Layer 4 of a small transformer language model trained on English Wikipedia (13 layers, counted from 0, width 64). Numbers have three digits each and are written without spaces.
Take only the direct path to the model's output, skipping the later layers: a vector added to the residual stream pushes a token's score in proportion to its dot product with that token's output vector.

Output vectors of the tokens that the questions are about. A number n stands for (n - 500) times 0.021.
"R": 456977432574475974442607441805645341407579391475588483619516244336486362442647317365532640413623394377490540451655484689509642497410598638475712386475066129292355441462462629284104431487567474
"2": 518526525508477522510543523483482533509498524493473493526510493498550532527513499452521510490491511480485472516526484488473501498511498541495534532458496529490516479517464519491501528468476504
"called": 497576475514544560394539501506505427351492502505565528566518381398539458445432498522499573424551492469467578400435458556482506538409498502481575468550384478471445446480484500439433494475545414
" someone": 499553475473466519514524438543503455488555513453481518527472444477507494482497511502537513462497463527521543438503517522498497519466502526527514483496399466498490466518504494507472459507540528
"acy": 459528502513499540471513508558521532526548499478455476552512490485506433529576547494510515459504528545539452468488519535490531549425542515514541468502434502468466468503486473437427552438473485
" Genus": 545569501470469548531538468555590499522540430485530476529476433449542472412465448430528444487490492480504521501530491550550518500536592529425538486540462454441458459524522468465483446502500439
" that": 504515528506478482459516506489527489489504478511529515498509509496526486503466489515519503507549493486501492521514520541479538516472511521468502479501433487499496498535494524521496461515506499
"Schedule": 521581447506472568489540449503491506493514451514491498491528450482496466450503462477497540540516463471454494454545435528514516476478478495495530497472495492451475471474508512478465491460472479
"ant": 547505496523527520457487514507491500497536493535534487486477461515522493516487490506533556479477510518533492504488462496511529491505558542507522474514445504466489477485557435422446469508509523
"ries": 456518537553532540544524528503536489489538550520552526492478478499510462485507594470543513506482507483478505481484430475486514522504473585529599473509450464446469406541519530503442507485465481
" Released": 508561465520547558563514504537513448479549499485512491513505472460565449465464461470525545498581504416496545527528461516465478502509478506443535429513476451504527517522522497450487484519515520
"e": 551490512507526517469502517496511469482528457533529450495425497470508509510501535473543491497506492483517552481486433506518528478529463495494486496479453519495525533475496472522493526518490476
" families": 508541481543480511465499488555548481519494490488515532541481469452492506460516543467492522485529479521511494495511477521490514529450472520538513533484460497482488447515489486488462508481496513
"The": 519547537524473531513540451466490490486488476482527452528493478496533496478524474520517522458525495503507535530544498550511480507489527487441510445527480479452483505512499506454476508485483497
"ophytes": 426554399524487605494575451575460504565515449491486531529486481372552427559510506480488552437532474508427487425551440559450548548544526493609484443572419443486509443548496547402406429460498453
"one": 525505495508497523455458492502510505520537462504513486536501454489488521520535495480469523461480477507541552493512433498530488522503482531489513488521482497499497520536497516467436514498548513
"),": 450520522502488525459484470517546443480516550485529519487496546449553457521506507475498570424484472512472486514516475496488485456428519511477466508440413484541487489512531514478512508480507500
"–": 500504518503524514530559456479499505486486535517510505509503489486474555520497508490536520510467465503473465530482522475522501477523533521460509521496451454507473559512502532475499502478484488
"):": 476533490493446554485512432536543512516556529472533553472472506475547416500449539485493572433522466469441506489514500542480500448479498514528488474459436452546528546505529480483502525486478528
"Species": 537573457485530611469526426500582430485499446435518463606501415461586475433563470440491448462514497473402479532554471585514513515466476468580511435542481409420492470517472439491459474455476562
"Eukaryot": 374667379561458634416566394567528466463493525425568561579485447374546444524563508426492540480572515410408503476582389573541543534509487506487461502593412452458519529474445466516364498492556565
"length": 453552532502491545552529501516519440441546462522516556556502427458526446470462517481428511448527525499468528444474455564486484521428460594454551503543426471440515466536517521474403521522525486
"ties": 463531438528551541530525511550543467490524417522500555568509458469483463588453516423570511432514528461531470464517503502531523484427448568523554493535440496525495456493481461484463537458526484
"th": 517498517494471517506507502473476485546531486491521519517558510475477526482502486465530512475464501497532523477490455480552511449489485576492544509523436507453537517477479473496495506476480489
"a": 504484528508498523453502492500488452491518460500539462527438507448489535501556533504502461477484512500523487537470498518502470465542463514489513479492458503482501523464476509501479535490474504
"z": 482489513482480539530498454506510504505468478513519499535521493469529472495513505518483482496509473491522487504516528522495532508484499521524489505514441498495511491490508497533477481493517463
";": 534503496487522507537525487489507498489543514497444520487485488505514515497497539484485458451466463520518516508550505493491498500476484534476516497502463480564488519512492521483490530504481518
"ologist": 506529468513547541488570530503549466526534556398500472525471449456494481542525440496477559507495519570494520489517488534559568496482552548565500462522435454489479482513464508500418471468537474
"nfluence": 493546494537457557491462570484548476530467470468499474539555491492453455509552543413508493469509477455424560499506498581561519470506606539511531458499438452442458432521527527470451493476507449
"==": 538533518533448518525514526475563474556467484482456486478483478473483518519565504512578594489587459419493478514545536598488521540544509501510470493546451448462469467546447483438430511457488493

Each question shows what one neuron of this layer's MLP adds at an activation of 1. A number n stands for (n - 500) times 0.0014.

n62: 545660330437391573359449546460460471474470573461591537338607576638397617409381540494495484513556375528395430585492514542564549481459421375592479711338508592503481454506596545478613430503321432
Which of these tokens does it push up most? "Schedule"

n185: 549453435475413547548510679359491536627563417533534613697545584308457570430410429516651458552541611474490409350486493572394635577392414484529590559520449799468513325589466383323435534429516397
Which of these tokens does it push up most? "ties"

n225: 525584443426585527515509450484463503538485583436581525427527431696603417423421547534563490380464475378512623602438506405500457383425396372546538456403483539469457399547390613481543498634480635
Which of these tokens does it push down most? "ophytes"

n217: 602466569491616470398386470603452446469395470493447583441537459398562478587581421489360647440354450472535496385620401494448482406460563375473542537446528453628454454515473416537673385481524477
Which of these tokens does it push down most? "ries"

n19: 533588497500660484493456611585546479489563477493517501570519588606594501480321524444625499516491623497377548543343455565475638385461469536337462475493564432564457450529456508447504529426456610
Which two tokens does it push up most, strongest first? " Released", "ties"

n13: 430372404402293546494670683555528498588450382444617662438400514533372656553513441655558514408547517486556435611615476454431629563487397528568399414399479379532514497364461453601532469440408455
Which of these tokens does it push up most? "=="

n120: 540398576395609592531704473419486569572471451440495377490488486516593635459465533589585413471600428483538497468580413638462483485440550543311424424365489589407455568548385494522405405455434494
Which of these tokens does it push down most? "ties"

n159: 521514479569651621408544430453445503313517579627484472467506407418605492506519638701558444595562508477529619469567442611587412515533625493489456481553464623525507524455581364497427480521530717
Which two tokens does it push up most, strongest first? "Eukaryot", "called"

n254: 437616569395625163446498534657517501574467617694518580660540495336370469472440567538445488509353458520704591683510543573493539548479336496688522773392832461517416310425637400531544638309442619
Which of these tokens does it push up most? " families"

n117: 509596609465520452584565404446540494382440466402664437522495433657449350607539608468386359607338481440580666553488717625448416449415481434475564500425647435401479548606556335613448536612505624
Which of these tokens does it push up most? "Species"

n89: 687420426503625470526435487412484433595605567418487453425477422450653469481646707425410380540661557418452569531523556504576535466695491617402568582364513708626641548548371434578349509466556444
Which of these tokens does it push up most? "e"

n240: 518484495453589481427523455463511405476352393445408512526438547506518605518497457518428420436482446467589596638529499372428491507582478529549490606443416505426580430458515453434457523475522524
Which of these tokens does it push up most? "a"

n176: 439348410432545343370420474542511511393537515570467500559685500469557569395443563505640512516554453585517578329528597623495475445553527476464483533558549561533379528458460507522610624565561597
Which of these tokens does it push up most? "called"

n198: 387451533532627405323606490622478458450489500314461542430373487551556526517431475373473530575622549599471511410496608489638423402445385299566661444461455479545501387528522457635530450634590563
Which of these tokens does it push down most? "=="

n93: 452398478590415605562407480422524482562533548514471527498516374439559493485458572458557545535610493525563451526462507528451447553546452491541512464564513446521469558470579525481613544502565517
Which of these tokens does it push down most? "R"

n16: 578595388594500439451400526600537533616471351390467358552427440552419510504486624505351504573348544476540591522493450398535430514425401442399539446598649668433564533525440606484462471472598389
Which of these tokens does it push up most? "one"

n111: 516559639573425332561343557517475482461397347510615477529443526498398548340395497402610331449330533513536503423367598545634405559525459572402555669510518298565437372407481392597646503514364442
Which of these tokens does it push up most? " Genus"

n133: 502406480501496585410472591469464551461470496583555491433484515463543508425484517556518611573485444490594503480550533539471516459530501437500517427465471543475540510619547482413451486530499539
Which of these tokens does it push up most? "ant"

n79: 645481562673467531459403601515540546568592491681451442313473423693603589603472433573364459643346616609640521547478511454533568494495635443443515408379568385598339580542480420555343415492457576
Which of these tokens does it push up most? "ant"

n127: 451432583412522390414506375744391528551507440567512503514433528389440605328618739614491485498421562438504654646556335573388481575498478528576567623542567493700575435506686578201338608546478541
Which of these tokens does it push down most? "ologist"

n216: 417458401647397601589539603464569569483463478618540477515253523439301428414681529556439405492642404364539681320523524653564420416571439469528524651479611551520664370426412504668450555366456367
Which of these tokens does it push down most? "ant"

n171: 650451477591431542558467354410436508430635448470530533493546499445443488516474543629526540524593490379487590381464521318504602582363508468512600534467541557433535441543362610498496416443455525
Which two tokens does it push up most, strongest first? "called", "Schedule"

n46: 522516496445489545562472522384431606685424443676637541369361481581460397457531383533564514407469612497463579587443503393456773562501519400491490469483582565406685514463517529492429465380604556
Which of these tokens does it push up most? "ant"

n40: 479562384377574495464463563476645602600345454565504529480509522311455628468518638453495443482457485561522548348518595468579320390414494498619476405482511470526380497532431458487549444521392466
Which of these tokens does it push up most? "nfluence"

n211: 492545392531500577470499497434569608539558422429606499553624669513602502505606501623438554475633450429621545343512533526526445377424507604475706417458670519511563347436377476412537518499649383
Which of these tokens does it push down most? "–"

n72: 705397570353578643529446680629581599347476519528591398537389358486480510469527491501463487439400513533538482324606395406375532733583441628385615474638615485436540517540420488526596601488398564
Which of these tokens does it push down most? "),"

n11: 423488456636307570381439497618475380496383591599497517461634461466439639472590524552396477356482532434476445505620607467390666522559515477557513556566541441472650557475622512617495437419416396
Which two tokens does it push up most, strongest first? "R", "Eukaryot"

n140: 339466570490707561665545437569549416277494363549562555505609404642501628297374634466487457498517687594523550589480562476496570473492406588625451697472376537484444484441520427498509572705514459
Which of these tokens does it push up most? "length"

n255: 515634479581708542661587561564571386425578372546394451365387464564631430642416502535538512425646656374582425584508687465580376387419443533687491520502569590425555502527449570386442442711553319
Which two tokens does it push up most, strongest first? "R", "ties"

n162: 539351503438398502426445333384543585428455558572487427490500507418281565412552635491411368431552456395617532527442473511568597588585427416476360436468642288361588525361489625426472458479542455
Which of these tokens does it push up most? "a"

n237: 523577395577584378440592552556258423475651654501661643465626569465395503460502602510338480458496505609326588493521511492471373523584508534528659523472605445578559521455542636623394440657606450
Which of these tokens does it push down most? "=="

n177: 555453509616423372538466534444411430557536386551550532602648346357402423404503418472588491490476505356502562384355581603479425602414353485462405552392497519547398543599377657461530438501568519
Which two tokens does it push up most, strongest first? "called", "length"

n92: 661423482380553471476537562512489485542505718425579577474619418702416626588660309454553459519423517674432580506617478414482601518475571498474393401395605559603465551571413453531559456354557519
Which of these tokens does it push up most? "ologist"

n37: 435526284342493414389397346473531566447483680498449607493309443391302624480462471389552553502504509457660421471604345475546534343629440559409468465472549497384464508525600283499358460439462416
Which of these tokens does it push up most? "Eukaryot"

n108: 345428557726417499377348580352569578481615376542452464448450615574460477536628495474479310349399451381390691269458517569450609575535563429501547440429575425538478588527468489555566659503302312
Which of these tokens does it push up most? "nfluence"

n151: 506432588494425329443537448420409574442578539546537630454276459561497511469396407521499552423427576488480524608608455502390498387566438542563503523529551577520493411636442455577411586484485489
Which of these tokens does it push down most? "R"

n123: 494574371563464385558501567442578436579656725431434543360750576556717385509439485566588397549636546425449471593402587481723438415523459465425471359545576540612499562555466482396637380443490519
Which of these tokens does it push up most? " Released"

n83: 548386345394551613416533480615649624631389584395510612436479442623465393527468664541605552508469618624496484449400642460593497625376540543466379457541435675328596486599322471425479414413508414
Which two tokens does it push up most, strongest first? "acy", "ologist"

n150: 425487554463575594444515484475486403399409523502644469513613553529519547309525498380491370533640581599429570598551525448444662534472604557552482676514537570583498361517346532401520358650445492
Which of these tokens does it push down most? "):"

n3: 463408546494480413561501590472516481607368537446438657386502511478494556637532441574494457526574464426533539629538487496371617421513518325503511515469509500604524657571563517489670524370454456
Which of these tokens does it push down most? "R"